Layer 15 of a small transformer language model trained on English Wikipedia (18 layers, counted from 0, width 128).
A neuron's activation on a vector x is squared ReLU(weights . x), where the dot is the dot product.

Input weights of the MLP neurons that the questions are about. A number n stands for n times 0.0012.
n11: -4 -151 22 -20 101 -26 12 -78 -63 -99 -193 40 66 124 63 109 -48 3 119 -31 -112 130 -10 -99 58 20 -180 -66 -192 -32 -127 -70 -129 -90 0 -147 -67 -93 -97 -81 -34 -191 -140 151 37 -6 -295 35 -28 -28 54 204 31 182 7 -130 232 132 -29 123 -179 53 -192 185 42 49 -64 -48 -70 -10 17 32 -133 146 179 -19 71 -65 -111 -60 -57 -30 71 -6 129 38 -37 159 0 48 127 -37 21 237 -168 146 -79 59 -93 49 -48 165 99 -51 77 79 -121 -205 -109 107 6 32 65 -6 0 110 47 -97 103 40 54 -217 101 122 -161 115 105 3
n22: 111 -19 -15 81 -129 -19 -199 -129 19 29 -63 -150 75 291 -129 -110 111 -97 83 56 -101 70 -3 -61 -126 37 171 -63 -156 15 -74 79 9 60 74 47 66 -216 -48 107 -145 107 -27 157 -28 -3 6 -81 9 -139 169 9 -117 -76 -9 -84 32 -32 -191 59 21 6 137 18 56 87 -35 -73 -197 76 -3 -143 -133 202 -34 -90 -19 -15 -6 48 48 -20 111 9 89 -8 128 88 -27 -3 192 204 -142 166 74 253 -97 25 53 313 131 117 119 24 -20 -12 -59 72 14 -6 30 -143 94 53 80 104 45 6 21 79 75 -37 -67 49 46 -9 54 23
n45: -104 -196 -114 -167 -96 51 -284 49 -20 27 137 51 46 59 103 94 -123 -55 92 -141 3 58 3 -256 -47 58 51 -144 -136 -93 -115 47 -109 123 -6 58 24 -180 79 43 110 125 -106 -11 55 -88 -185 -83 135 -12 104 90 54 31 39 -32 52 121 -43 -109 -22 -144 -17 -13 79 -19 141 -6 -175 215 148 -62 30 -28 111 -146 116 41 -127 89 -95 67 67 35 -177 -26 138 -16 44 180 61 -105 -38 32 -41 -89 -186 41 -28 126 -41 -9 34 31 154 -133 168 3 -6 -111 28 38 64 -52 254 -40 6 -15 111 243 98 -108 90 -14 74 -29 -91 141
n58: -181 -93 85 -64 -125 -58 6 -15 132 -58 -242 10 105 133 44 38 44 -48 92 134 34 -108 -13 -37 -21 82 11 -95 158 -116 87 70 -19 -125 -98 120 -158 -127 49 151 88 16 -186 179 109 75 80 -24 93 -3 147 6 -13 -97 -55 0 3 -71 -9 -32 -3 43 24 104 34 0 -88 -278 -88 123 -21 -133 -200 100 78 -123 -369 -71 -26 59 -147 75 78 68 185 40 -13 33 0 36 126 -70 103 -21 47 71 -38 106 -189 344 -47 91 -100 47 249 60 55 -129 -171 -47 -94 -161 68 0 -98 14 75 -245 30 -135 -11 -119 -163 -43 -210 151 -28 119
n87: -97 -19 -15 127 37 -216 50 -209 -137 -173 53 33 -6 99 59 94 50 -52 49 144 -88 -125 151 22 -33 -125 0 -6 70 -96 -106 53 -9 12 -34 -173 -89 177 52 40 -24 57 -65 -50 0 -82 10 -121 322 0 56 -99 -111 131 36 52 33 -9 -131 9 -185 38 -61 -110 -178 170 154 -157 -103 -103 46 106 -90 -134 89 -115 33 3 69 219 -89 -67 178 45 156 15 -141 56 -167 67 163 -15 -53 -32 -97 3 -48 218 -71 23 203 -19 31 -281 106 -71 134 37 42 127 13 -10 151 -29 -80 -64 15 46 -95 66 0 56 42 40 -143 -13 -23 65
n136: -87 -141 148 169 31 -28 48 -76 32 153 201 123 13 -76 152 50 -116 -187 -84 -121 -28 83 -72 24 -62 32 -74 -131 17 -24 123 195 -226 -93 -144 74 215 64 -179 -30 137 -124 51 0 192 19 -153 -28 161 50 -6 -20 10 31 -189 171 -132 152 241 0 37 -9 0 72 -7 11 205 83 -207 239 79 14 -197 -150 105 -112 -102 205 106 -78 -165 -89 28 59 -58 -60 62 -62 176 233 -7 -108 10 -32 -39 275 35 153 22 177 87 170 -96 130 8 39 84 17 55 142 -41 154 51 -156 -81 55 131 -91 40 89 -142 -134 -56 -36 -20 -71 -64 87
n208: 251 -181 205 -104 -103 -183 -209 -24 41 -101 -250 87 35 102 -85 160 -122 -78 -127 -116 -4 30 -144 -32 -126 -232 -27 -208 14 75 -87 -83 3 20 -28 -210 34 -32 -135 -28 4 -38 54 141 126 24 -101 -148 121 -70 110 -86 -66 0 -22 106 243 135 -13 38 -85 -113 79 -4 121 148 -117 -54 -166 262 166 39 -222 -21 139 -78 80 153 -87 -11 4 84 0 -146 213 -43 121 151 51 126 95 -152 -88 -37 -152 -139 -126 -13 -62 -82 -27 291 -144 36 130 58 0 100 -157 -4 -180 -28 146 37 215 239 172 -67 -42 38 104 -144 -121 -4 191 41 54 61
n215: 0 51 -23 -33 -75 101 95 23 -30 -139 8 -73 74 22 -10 -24 -47 38 51 -71 -3 -191 102 -130 -208 85 76 -5 -108 -168 -207 13 -47 103 13 -88 -49 -102 -16 -138 -56 -87 117 9 -6 -42 -16 -105 -30 -76 147 -47 -60 156 -32 -26 41 55 78 -15 -28 -62 -85 -65 82 -86 46 -180 -91 73 -8 81 -42 -52 -66 -101 -6 48 -148 -31 22 -63 151 -42 83 -123 50 -255 107 -22 215 30 -27 0 64 -34 -54 -92 -40 115 78 -21 -138 -130 29 -44 10 26 27 3 84 -57 25 113 84 -36 20 127 120 95 23 -58 35 60 67 80 -44 130
n232: 89 -22 144 29 -18 45 50 17 -6 87 -21 -156 156 110 -11 -114 90 -25 -196 26 -57 55 24 -3 -48 43 -39 -129 -116 62 -14 -48 -197 -112 -96 119 -17 90 -56 -114 -87 96 42 77 0 -182 170 16 20 -47 179 40 -75 -158 -15 58 233 -78 35 -20 35 -94 29 24 76 101 -59 -198 -33 36 -56 -95 -201 62 109 -59 -54 206 -150 -29 -128 17 52 -61 -79 -97 -106 -161 -99 143 55 160 8 317 31 118 -37 128 136 108 53 63 -12 -57 46 161 15 -56 11 18 -197 -26 128 -113 96 29 -55 -18 94 140 -60 -97 80 -66 -28 83 76 -112
n254: -19 39 103 -168 -98 -6 153 0 55 -206 29 -155 -123 325 -44 -81 38 42 220 -74 -20 -5 0 58 31 162 -9 -120 -59 -43 62 -93 -204 -74 37 -122 -39 -114 -156 -175 137 28 -151 122 65 82 9 51 42 -162 99 -148 -149 -61 -130 -127 3 90 40 3 -32 -27 -3 -18 210 177 -18 -105 -13 -6 -21 55 -72 -41 -36 -104 25 -41 -11 -34 -12 -14 56 151 30 -100 -17 -99 67 40 128 -61 63 -99 -126 39 -90 92 117 144 77 15 -3 108 93 -6 -37 52 -8 -50 -56 3 -109 35 69 172 86 -140 -92 -73 -49 -247 20 54 83 -93 -36 47
n257: 74 46 0 44 27 -242 150 -157 -130 -150 -116 -126 -16 117 96 49 245 -51 19 103 -120 8 0 69 -159 -3 18 -149 -8 17 -70 14 8 55 -19 -23 71 70 -64 24 141 87 50 -129 -6 60 6 48 125 -46 -82 45 3 113 -29 105 130 69 -35 -59 -54 -84 -54 -42 -34 -9 38 -136 -204 -22 70 -130 30 -132 -14 85 35 0 -21 57 -64 83 48 17 130 100 104 80 42 112 -20 88 57 46 -60 203 -74 5 -53 17 63 -115 200 55 115 3 -97 79 -89 -65 31 82 -45 -103 -52 54 -108 43 114 -74 108 -53 -104 247 61 231 -83 -112
n259: -42 46 85 -34 47 52 -81 -110 50 37 10 -105 28 134 -66 40 -18 -16 -88 209 -160 74 42 76 129 -85 14 -97 74 -143 -164 -105 -265 99 -190 166 -9 44 -67 -66 199 -88 108 60 30 -12 0 35 -55 -103 14 146 95 -280 46 186 83 52 -99 65 122 -156 -42 144 -32 -39 -67 -208 -137 118 -84 -80 34 -60 156 16 -68 29 -206 25 54 -12 39 101 -57 -6 64 -13 -10 -75 13 -122 129 -119 -60 97 -33 116 160 26 12 77 -144 3 18 148 -44 -66 -18 42 3 130 -48 -157 166 130 22 -44 25 61 250 -228 -21 37 70 118 -231 -210
n281: 197 -69 278 41 195 -113 57 -25 100 -114 -158 -247 -125 141 36 174 -185 -46 -109 208 -83 100 -118 25 54 13 104 -296 -228 -79 -9 156 -78 36 -149 62 -48 -50 -133 -56 50 169 66 20 22 -6 -17 -6 0 -31 20 109 168 -92 -155 12 3 135 23 157 144 -103 6 159 68 85 204 157 -42 222 50 -60 -200 -139 81 51 -152 100 -113 -6 -40 125 107 -58 -63 -115 -76 -92 -163 -30 -111 49 131 20 3 -123 -62 65 9 115 18 -19 124 -54 -3 48 19 50 -60 55 45 101 27 -91 -19 -109 -16 -47 -9 -79 -50 35 24 110 -3 -29 3 -51
n285: 104 55 120 10 40 -174 35 -31 104 -54 34 -248 141 -39 -123 45 65 -164 -238 168 -103 188 -9 9 -226 -10 95 3 -118 -9 -112 -50 47 -32 -106 26 186 61 78 80 -30 163 -84 -84 -40 -21 3 3 105 15 -123 -161 99 87 -55 84 -3 15 -34 -36 -153 83 -11 94 -3 93 -10 -81 -130 -75 141 75 53 90 32 77 -202 -63 6 83 -183 145 101 54 -173 -26 147 193 60 262 57 39 -111 90 223 32 -132 58 85 29 -76 -32 -162 6 147 101 -33 -31 -148 -63 -31 134 10 -20 73 77 110 -195 -18 -3 63 -125 -90 4 -47 154 -85 44
n286: 14 -192 50 202 -240 19 -100 -60 10 -67 -188 21 174 -7 -56 23 -122 -84 -65 -71 92 18 -111 -35 -40 -10 -96 -118 -153 -194 -245 -19 158 3 49 -39 6 -141 122 99 -80 -54 28 -191 151 -3 75 101 267 -46 42 108 -55 161 79 58 141 103 -72 -33 -74 -151 131 -44 -87 45 -116 32 -177 19 -3 104 -101 122 42 84 -201 26 -36 37 3 15 22 -58 142 -129 54 25 -111 138 26 -69 -109 33 -62 -77 -42 -129 -14 198 53 -13 -54 16 38 -96 -148 168 30 45 -202 -10 179 91 139 -54 25 -99 19 94 99 -169 -124 -11 -102 -55 30 169
n291: -18 59 -10 68 -36 110 21 66 32 75 -96 -56 131 56 -147 2 -89 -42 -8 38 10 -67 -57 -59 87 172 176 -4 38 37 64 70 -4 -13 -6 36 82 -10 -39 68 -126 14 -57 -4 -119 -54 149 24 120 30 105 94 -28 -53 77 -87 -83 43 -21 26 38 -28 -114 60 -65 13 34 78 56 -6 28 -18 59 -16 -88 -18 -24 46 22 123 4 -11 -110 13 -15 2 -116 10 -54 -22 63 31 60 55 121 -64 -15 59 -71 99 33 -135 -14 68 -58 99 -126 4 -21 -12 10 -81 18 11 -44 -53 52 56 117 -53 -9 87 26 -128 55 -49 19 -87
n329: -77 -31 20 14 -69 -108 -22 -4 55 119 66 22 -16 35 -106 103 150 0 84 16 60 -18 163 -60 -28 95 -180 124 -22 -188 -138 -103 -91 84 -197 -129 -76 -120 -323 -225 181 -132 -106 237 27 -65 3 85 -19 94 134 -16 54 113 -62 -3 21 64 -3 0 3 -37 -266 113 179 55 -59 140 -22 -53 209 -46 142 59 186 33 -116 -64 29 -23 -35 139 -7 196 -41 -58 165 23 -37 -173 30 -95 118 58 25 -34 -78 77 -97 34 75 30 -116 -142 55 -163 32 62 164 50 -249 208 -100 -120 -26 -189 6 -81 -59 -51 -104 -52 32 31 32 -89 -115 271
n375: -245 26 -19 130 -34 -49 -135 -69 204 77 11 -25 64 3 -67 190 67 -20 8 97 -28 68 65 8 -139 131 95 136 -77 3 41 -3 -19 -64 -14 243 73 -25 -276 36 -33 -16 -147 -33 -43 -85 -9 -3 -95 53 -97 24 90 48 -224 -81 44 -33 196 183 28 -47 18 -48 -75 -41 89 -20 -106 -62 57 25 -9 110 55 169 39 98 3 11 -208 24 109 69 107 45 -14 -226 -91 -63 -84 49 64 29 48 -83 -20 32 214 -73 13 74 -150 -181 143 35 -36 59 -105 -14 28 -56 -24 73 58 -30 86 -136 -36 57 101 6 71 16 -113 -184 58 19
n384: 110 -13 85 -34 -96 -123 -9 3 28 -60 -140 -74 -141 117 30 51 68 -20 15 -27 -124 62 12 -5 24 13 16 -39 -137 -76 -84 -84 -2 86 12 -20 -115 -73 18 41 -17 -78 190 9 69 37 44 16 -155 -82 0 -52 131 -200 108 -32 -8 2 14 -57 -90 55 -22 37 33 46 -8 10 -57 87 -148 -52 151 -7 28 91 -84 -15 -55 -95 -34 102 179 -83 61 -87 29 109 -42 -76 109 67 -39 136 -112 -164 59 -90 47 125 56 85 -131 10 76 -42 -53 -56 113 -153 17 -101 24 -46 63 -104 12 24 -56 -102 -33 17 -45 195 73 105 -170 -110
n394: -121 -329 85 117 4 11 56 -88 -90 84 -19 36 -133 166 117 159 -11 -58 44 147 34 24 68 37 -184 69 61 -162 -36 -119 -22 -146 74 -53 -147 58 -29 -59 59 22 110 71 -71 0 -31 71 -12 -155 -94 -132 145 194 152 -41 129 -104 -74 167 10 69 -37 17 149 147 -222 73 -71 -60 -99 -56 79 -330 -124 -258 99 -190 -184 -122 54 -107 -158 -60 31 241 177 209 -14 -41 -238 -4 -242 79 243 -81 -71 31 124 52 -178 136 88 61 -196 49 470 32 -37 67 14 -88 -113 132 44 -94 -4 145 37 -74 192 18 181 -164 -137 57 -107 8 -32 -149
n424: -45 -197 -6 71 28 -32 6 -49 233 -94 3 100 105 26 95 42 -103 -178 99 -89 -50 50 98 -56 -114 -84 109 0 37 -131 -116 53 151 18 -12 170 69 -49 13 40 -114 -24 -34 -34 110 127 46 -72 -75 -67 -147 54 -70 -292 108 -46 118 18 11 234 -12 -75 -92 47 70 48 10 -79 93 0 13 -35 -54 37 -128 -44 47 297 -61 74 13 59 201 51 12 -76 39 -31 -28 3 -51 27 74 217 56 223 -81 -143 -14 188 12 267 50 -75 52 185 64 0 107 236 120 -3 121 99 123 122 49 -31 105 -87 207 -210 -211 76 -15 62 0 -24
n433: -254 72 -19 164 -25 -78 -80 -106 27 -68 202 93 44 17 -156 220 -78 13 128 6 -125 86 89 6 -152 33 -55 131 59 -16 19 -64 48 191 -112 13 33 -71 -110 75 115 -48 6 31 4 -33 -73 55 6 -137 -57 -91 168 -29 -3 -94 -66 230 -125 40 3 -106 31 -134 -26 -98 207 -93 -14 -38 181 70 82 -136 65 142 -61 -16 -21 207 -267 -113 -97 162 9 77 156 -140 -13 -105 10 88 -21 13 0 291 -59 -136 49 -23 147 -6 -61 -162 300 -24 43 217 57 16 -26 14 116 -18 -94 72 112 -75 138 70 139 18 40 -103 -18 -138 6 -120
n439: -228 3 81 -37 -91 -283 47 -78 -155 77 167 92 125 217 -224 -65 9 39 152 0 121 47 48 -44 -44 117 -179 -68 -80 -176 -172 -51 -96 0 -281 -29 12 -65 -126 -19 111 -99 -148 76 -41 69 0 183 -82 -3 -37 118 174 6 -158 120 -13 40 -23 77 62 -18 -64 133 -129 23 -186 73 24 -114 0 57 -47 120 106 -145 34 106 -46 9 -63 62 6 13 72 -62 -15 51 -10 -81 39 231 113 -92 -42 183 -134 -32 -188 3 -149 48 25 3 52 96 96 41 -6 35 -29 52 -68 -35 208 24 56 50 0 -204 266 -131 -21 77 96 20 -59 12
n446: -133 -102 127 -87 -101 -116 -36 43 275 -125 -158 73 112 117 51 12 118 -99 -24 47 114 8 -24 -90 -22 231 -20 74 6 -74 9 75 71 -31 -56 25 74 85 -173 82 -155 -40 -96 -72 52 -71 -149 -157 69 -108 -13 43 98 -45 -65 136 59 110 134 -58 109 14 175 -99 134 -34 -98 66 -191 66 54 -144 67 27 67 -12 -57 125 61 -151 -113 56 165 104 124 17 40 -45 -166 89 -132 63 34 12 56 21 -99 -78 -3 28 68 30 123 -153 188 151 155 -83 88 49 84 148 29 0 38 242 97 73 83 -9 -101 13 -60 49 88 -40 -163 -158
n496: 28 -99 171 -15 7 -18 -96 -95 37 38 39 -3 -73 276 27 99 -150 -55 10 100 18 -26 206 -64 -72 102 -165 104 3 -92 -17 163 37 -30 -38 -62 -161 62 -197 28 211 101 -176 41 169 -120 -48 62 37 -166 16 -47 27 -106 44 -3 63 7 26 79 230 121 25 -43 -162 55 63 -189 -4 78 -30 -64 -136 -21 328 -144 34 108 34 63 -119 66 -133 115 -157 -23 -102 -110 75 34 -69 -31 -136 40 250 32 -171 -20 -126 165 47 65 -156 -92 74 101 -62 263 -71 68 28 -202 84 -95 -115 -103 236 3 -327 -24 325 8 143 275 -61 168 -80 -133

Each question shows a token from some text and the vector x that enters the MLP there. A number n stands for n times 0.015.

"ir": 101 -56 82 -3 -55 4 69 203 17 77 -17 63 -41 -1 166 -13 -77 70 63 -64 8 20 62 5 59 -26 60 -87 -97 -87 -39 49 -93 91 -25 -24 8 -11 -30 76 74 36 -63 81 -3 -72 -61 -21 -37 -2 38 -41 -78 30 29 155 -95 -26 18 -26 2 81 65 4 38 -168 48 56 10 4 -113 -59 52 -3 36 -20 -59 99 -79 72 63 -67 -81 -76 45 -79 -93 84 75 16 7 -10 -54 6 -1 14 -60 -36 -62 20 -57 -14 -32 93 -115 -109 120 -43 -1 -74 32 -92 -82 29 105 67 -108 8 8 106 24 35 118 -17 123 26 -19 3
Which neuron fires most, and how strongly? n45, at about 12

" H": 90 0 42 27 103 -76 0 55 11 5 -4 -3 44 -74 51 -30 -24 92 7 16 48 -27 -12 -38 -21 103 18 17 -7 -50 -6 13 -151 91 -55 -71 44 45 12 -4 7 -20 -12 40 -44 29 72 -36 30 -74 -30 -82 2 4 42 106 -44 91 -70 34 -21 25 -7 140 13 -51 -62 40 7 18 -106 97 -108 -91 -56 -3 -16 -10 -15 -94 130 38 -36 -39 96 -17 -180 47 -91 21 50 -43 -97 110 9 40 -101 95 -35 -25 28 12 -31 -27 -28 -54 -8 43 22 -109 -14 9 -67 -21 26 40 -47 10 112 -6 53 333 90 -29 117 -53 50 -106
The two highest activations, in order: n291, n281

"3": -112 66 -56 -23 -7 -92 38 53 -42 -44 17 -17 94 3 -55 14 50 91 46 -64 40 55 33 190 -28 20 41 36 8 -11 31 61 -22 55 -60 -66 14 -23 43 29 66 -28 -75 -28 -67 37 -14 -8 -152 -74 -123 -54 -33 2 122 21 -16 50 -10 30 -4 -4 23 -22 53 29 -9 32 -73 15 20 77 12 43 9 84 73 -93 -1 8 -12 -55 -7 -59 66 -85 -136 38 -3 -68 121 51 5 122 144 -76 5 10 22 92 -67 -189 -55 -85 11 -46 -46 36 41 -19 -10 -73 -27 95 -44 83 -178 30 -14 57 44 165 115 22 56 -111 144 -59
Which three neurons fire most, strongest first? n433, n375, n291

" ant": -82 -86 27 -28 70 -85 94 141 -11 -30 4 -45 -4 -149 140 90 82 6 -24 54 38 21 37 -61 -120 88 -40 62 -94 -141 39 -42 -116 -54 27 -55 5 -25 35 81 11 41 -179 56 -35 119 -56 5 -131 39 24 18 50 31 23 94 -99 -31 1 -195 31 -3 -13 74 56 -11 41 -32 31 -64 -58 29 23 -80 34 12 -18 -27 -3 -50 -13 5 -28 -99 -83 59 -142 23 -15 103 -17 -89 39 -14 -91 8 -58 -54 19 -28 -47 -37 1 43 -30 -26 64 8 -71 -44 -16 -56 -76 28 -102 3 -207 -34 117 20 41 15 -18 -26 -19 8 45 -61
Which neuron fires most, and how strongly? n394, at about 2.8

"ription": 15 99 -2 83 67 19 23 106 -80 98 -28 -11 8 -84 48 -35 37 20 20 -1 -3 109 97 207 -66 -93 -29 63 -22 58 77 -25 -125 49 -35 -21 -66 65 65 50 3 -20 -77 11 -14 34 -55 -74 39 20 -1 -113 -52 31 37 136 -57 87 86 46 70 71 83 -11 23 -146 110 -23 -28 -152 -177 86 -69 2 28 15 -104 -72 63 31 -24 -66 -10 -6 -29 48 64 54 -33 -16 -35 -10 -4 132 11 57 73 -72 22 -24 33 8 -88 7 -48 -39 58 58 17 25 -94 24 -28 -13 -92 -12 -141 25 67 -176 15 15 27 -11 -13 -36 109 49
Which neuron fires most, and how strongly? n433, at about 2

" for": 88 86 -46 -57 22 -53 -47 33 37 106 -90 -51 74 9 16 2 11 45 -54 61 -43 153 12 298 -35 -81 45 88 29 -36 72 -14 -44 4 55 -32 -12 7 -21 10 -29 -122 -11 133 32 115 38 15 -62 -20 -94 -83 0 -23 -34 -15 -9 -28 -28 30 89 -31 29 25 -24 -80 -44 31 -8 88 43 0 -25 -46 -28 -35 -54 55 -39 38 90 -73 -90 -65 -19 15 -83 87 -14 -34 22 -164 -30 52 -54 -94 -74 29 -36 -69 -56 54 -81 20 -1 -64 3 -129 -44 14 10 -63 -46 34 15 85 -265 16 -40 16 -13 -51 17 34 97 45 71 -8
Which of these neurons fires most? n208

" are": 3 84 48 -1 10 7 -48 103 -24 20 -21 -19 74 -76 11 -14 6 -45 -52 4 22 82 122 284 -58 46 38 -10 -51 -40 54 -10 -16 -38 -43 -24 46 36 -26 2 -102 -42 -47 64 -52 97 24 56 -22 -63 38 61 -92 -28 -64 41 -74 49 -75 -13 88 -51 71 59 33 -156 -10 -20 4 -17 28 65 -29 37 1 27 -6 9 -7 -70 29 -27 57 -51 59 11 -28 64 18 -30 102 -91 -187 10 -9 21 -108 -47 -6 -6 25 -46 -62 4 -16 -170 67 61 71 25 -54 15 -73 -5 -37 82 -181 -15 -140 79 144 115 32 -67 11 -1 143 -34
Which of these neurons fires most? n22

"ut": -53 -14 61 -36 -13 -25 77 215 86 -70 78 77 27 -23 -11 138 -44 47 48 13 5 -68 41 52 -25 56 -17 -6 -13 -77 116 -65 -121 -11 78 -47 -135 -42 -49 106 -87 -13 -24 -14 -140 25 15 29 -60 -50 -26 -31 -32 -30 -113 38 -60 26 45 -15 -22 -30 -11 33 59 -143 77 -22 140 -85 -35 -41 -7 -15 43 22 12 -45 58 -13 1 3 -106 -71 -5 -35 -124 24 6 28 21 -114 122 -14 38 89 -15 7 -72 69 -160 -69 -75 -52 47 -3 10 13 -65 16 60 39 -217 66 11 -36 -110 81 65 37 80 67 -7 -37 -29 -68 56 -15
Which of these neurons fires most? n439

" also": 41 -15 47 42 112 122 -10 123 87 -32 5 38 98 -106 -48 43 -43 84 82 40 -5 -1 -94 270 -45 -26 33 -95 -38 -49 -40 18 -29 -34 35 -45 -8 25 30 -74 -10 -9 -152 -37 45 -14 44 43 14 -34 2 -24 -122 -34 -37 46 -70 -121 -5 -5 56 -84 113 -17 -70 -73 114 -47 -37 13 -79 88 -32 89 -40 -61 55 -51 -42 -71 13 1 -17 -82 -8 19 -40 83 13 80 6 -82 -32 38 -31 -112 -30 -20 41 42 8 29 -33 30 -4 -133 57 44 110 -49 -144 -47 -45 75 9 -68 -146 -82 23 -41 -40 90 -56 -124 27 80 17 -22
Which of these neurons fires most? n286

"am": 17 -23 1 -79 -47 -64 32 237 72 5 37 78 76 -58 -43 -31 -84 -30 26 12 -16 114 27 -11 -1 51 93 -22 -84 -67 64 13 -26 48 38 -33 41 -39 -32 -29 -25 59 24 -72 29 -55 36 -21 8 8 -13 38 -54 -16 40 10 30 4 -44 -4 -20 16 -17 43 183 -249 -135 -21 10 26 -85 -42 45 75 3 156 16 -61 75 -140 95 81 -34 -21 -16 -34 -46 48 76 56 -89 -36 52 6 25 58 15 -93 -39 5 -54 53 84 25 -174 -78 -49 -26 14 22 21 12 18 59 -71 40 -230 12 22 62 11 -62 119 28 10 -12 -12 2
Which of these neurons fires most? n446

"hi": 79 -12 -34 5 11 36 -48 161 27 31 15 48 -17 -71 13 40 -122 51 15 22 40 63 -39 56 37 8 23 49 -67 -40 -69 111 -84 51 74 5 36 -61 75 40 -54 -35 -94 -125 41 -104 11 15 70 -36 18 -34 -97 15 30 -16 -56 -70 -12 20 2 -13 79 -54 55 -136 53 -71 -64 -26 -49 -82 -27 -65 -21 -26 6 -45 -12 -7 16 -48 -122 22 -142 -11 -164 -34 12 80 18 -67 -42 50 32 -43 16 42 -1 80 -143 -77 -119 48 -88 -178 108 10 -34 -123 -26 -79 -42 -34 -15 -87 -179 71 67 40 101 -43 128 -18 80 -47 60 -48
The two highest activations, in order: n45, n291

" old": -53 57 -17 -46 53 -136 -4 92 76 63 -27 29 83 -14 8 -23 29 33 47 67 110 -6 107 182 77 27 -111 3 -19 10 1 15 14 15 -30 -46 49 46 68 -14 -14 -73 57 -37 -10 -10 -65 9 -27 -108 -24 -28 -101 -19 24 162 16 -80 27 90 48 -31 61 34 102 9 -108 -76 -8 -96 -6 -80 0 31 -42 71 -17 -18 -24 -65 1 -3 100 -50 -50 -53 19 2 29 157 30 -19 -45 61 111 -8 148 28 1 -67 -22 -28 14 86 -13 -57 64 15 9 22 77 -139 -49 5 66 55 -236 42 -33 -20 56 115 43 169 2 -80 106 -42
Which three neurons fire most, strongest first? n446, n232, n257

" first": -77 21 41 42 37 -29 7 60 -54 37 -4 41 38 -91 -18 19 -16 -7 63 -6 81 -83 -17 252 -14 71 14 -11 42 -88 73 -34 5 -12 -5 5 -23 9 62 74 -101 -26 105 -28 -95 -33 -52 -29 89 -28 -85 -37 -125 -82 6 42 -40 -5 -44 -9 22 105 106 -4 61 17 -37 -97 49 -51 -151 89 9 4 61 35 7 -67 2 -73 -34 -51 39 -13 -16 -110 -13 -16 -76 69 64 46 -84 73 19 -44 61 -125 -97 -39 8 0 10 187 48 -158 71 59 95 -22 41 -29 -16 -47 -65 -39 -217 71 -9 17 58 -54 81 16 -26 -51 99 -60
Which of these neurons fires most? n286

" then": -47 18 -17 10 19 2 -79 82 18 22 -130 145 48 -146 12 -57 -73 -35 5 -8 59 39 -43 365 -58 31 10 0 -55 -103 43 -45 11 11 -16 26 9 -16 26 34 52 -80 -73 -23 -2 15 -82 -98 57 -108 74 -54 -54 35 -26 49 -31 -30 -28 -87 43 -19 67 13 4 -54 -8 -49 -39 -69 -38 83 3 39 12 91 -50 25 46 -65 60 20 -38 -51 43 -64 11 114 -76 43 29 -41 -86 53 -64 74 15 -23 33 97 78 14 -46 -30 -69 -112 82 129 49 0 -128 -6 -83 17 -2 -11 -95 -44 -73 81 30 83 -34 -64 5 28 121 4
Which of these neurons fires most? n286

" ke": -9 -213 11 -66 34 -203 64 40 -55 34 64 98 -7 8 35 -35 30 74 51 57 0 4 -13 -33 12 -9 -72 60 -5 -88 -60 5 -3 -35 -49 -38 4 -12 22 -63 -22 -16 -59 68 -30 90 -22 -102 -78 -23 -86 22 -4 -87 -8 117 -53 97 -40 -7 64 125 26 -22 16 -60 -111 -34 17 -12 -49 130 31 82 36 -82 42 -2 33 26 23 51 25 -47 -75 -11 -199 85 21 49 -35 -29 23 19 -43 82 -57 86 16 29 -31 -6 -40 -68 72 -48 -22 -105 69 -25 48 26 -138 15 60 103 -221 76 -22 42 40 -125 50 47 -10 -74 116 -22
Which neuron fires most, and how strongly? n439, at about 21

"ivers": 7 47 56 -154 67 -131 126 67 -52 -9 -33 79 -40 -108 46 16 55 60 -32 -11 25 67 -33 -20 -18 -61 -38 81 -94 -6 43 -60 -40 173 -22 -47 54 -18 4 97 -52 35 -73 9 30 -44 -135 -50 11 5 21 -74 -147 86 -58 48 -160 -38 48 -11 -135 10 -44 60 67 -25 52 9 78 34 -93 48 -9 -13 -90 105 -26 103 -32 -21 -11 -79 36 -67 8 39 -133 -87 66 25 -82 -118 7 102 70 25 8 -10 36 -101 -5 60 20 66 47 -128 4 -1 -14 58 -111 29 -59 -66 -49 -65 -174 28 53 39 6 62 -19 17 -47 7 62 53
Which of these neurons fires most? n136

"ew": -24 36 -19 -23 95 -11 12 40 -62 -31 -8 -15 79 -15 139 -131 -1 20 22 100 32 17 23 17 -7 -146 -19 -43 47 -55 -15 -32 -41 131 1 -78 30 16 14 74 71 36 -66 40 30 -28 38 -6 -18 -15 57 -85 6 -98 -162 111 -101 -57 -41 -58 5 3 179 14 105 -172 -68 -114 -49 -96 -6 -29 131 -66 -8 -2 79 -81 13 124 114 26 25 -20 41 -1 -122 15 51 39 75 15 -2 67 136 -72 -37 19 17 -37 -84 50 -31 8 1 8 116 32 15 -44 118 -4 -100 -1 -17 11 25 117 -9 60 -59 161 4 -75 -37 -18 70 -48
Which of these neurons fires most? n87

" qu": 30 -26 -83 -109 -134 -117 31 21 -43 -34 -120 120 7 -96 55 -34 100 128 80 -23 -22 -97 96 -60 -38 -45 -86 104 30 19 44 -13 -35 63 2 -51 28 60 28 58 92 -47 -135 -9 27 77 -56 -12 -6 -18 1 -118 -146 -22 37 45 -165 -13 79 106 -106 11 26 19 149 -74 -21 4 -48 -55 -60 91 -14 42 -23 -32 -9 -24 -13 15 -4 108 13 -36 41 20 -161 -24 24 -53 71 -19 -45 27 -114 -43 72 -21 9 -54 -67 -27 47 28 49 -72 79 83 -27 18 -57 -31 1 36 -46 45 -129 -37 11 140 78 114 32 -3 42 83 57 39
Which of these neurons fires most? n87

" until": 90 -50 -51 -93 -98 -158 11 9 11 37 -20 14 40 -68 42 108 23 60 85 -43 -11 34 -29 236 -24 69 -5 -9 57 42 -30 -69 40 67 192 29 -33 -12 -16 -28 6 -30 20 11 -132 31 13 -77 -12 39 -120 -6 -22 -12 -11 133 -11 -41 15 -61 -64 -9 -7 13 1 -29 -36 -59 -85 -108 -6 19 -25 48 -9 -136 -31 25 111 -43 35 -76 -1 -3 -27 -33 -99 50 -7 10 8 -30 52 -9 -73 -63 -52 -37 55 -5 82 7 -31 109 11 -36 -96 41 10 -39 -113 -11 -64 -19 37 108 -200 -17 -100 -2 25 -104 134 -37 51 90 163 -25
Which three neurons fire most, strongest first? n208, n254, n257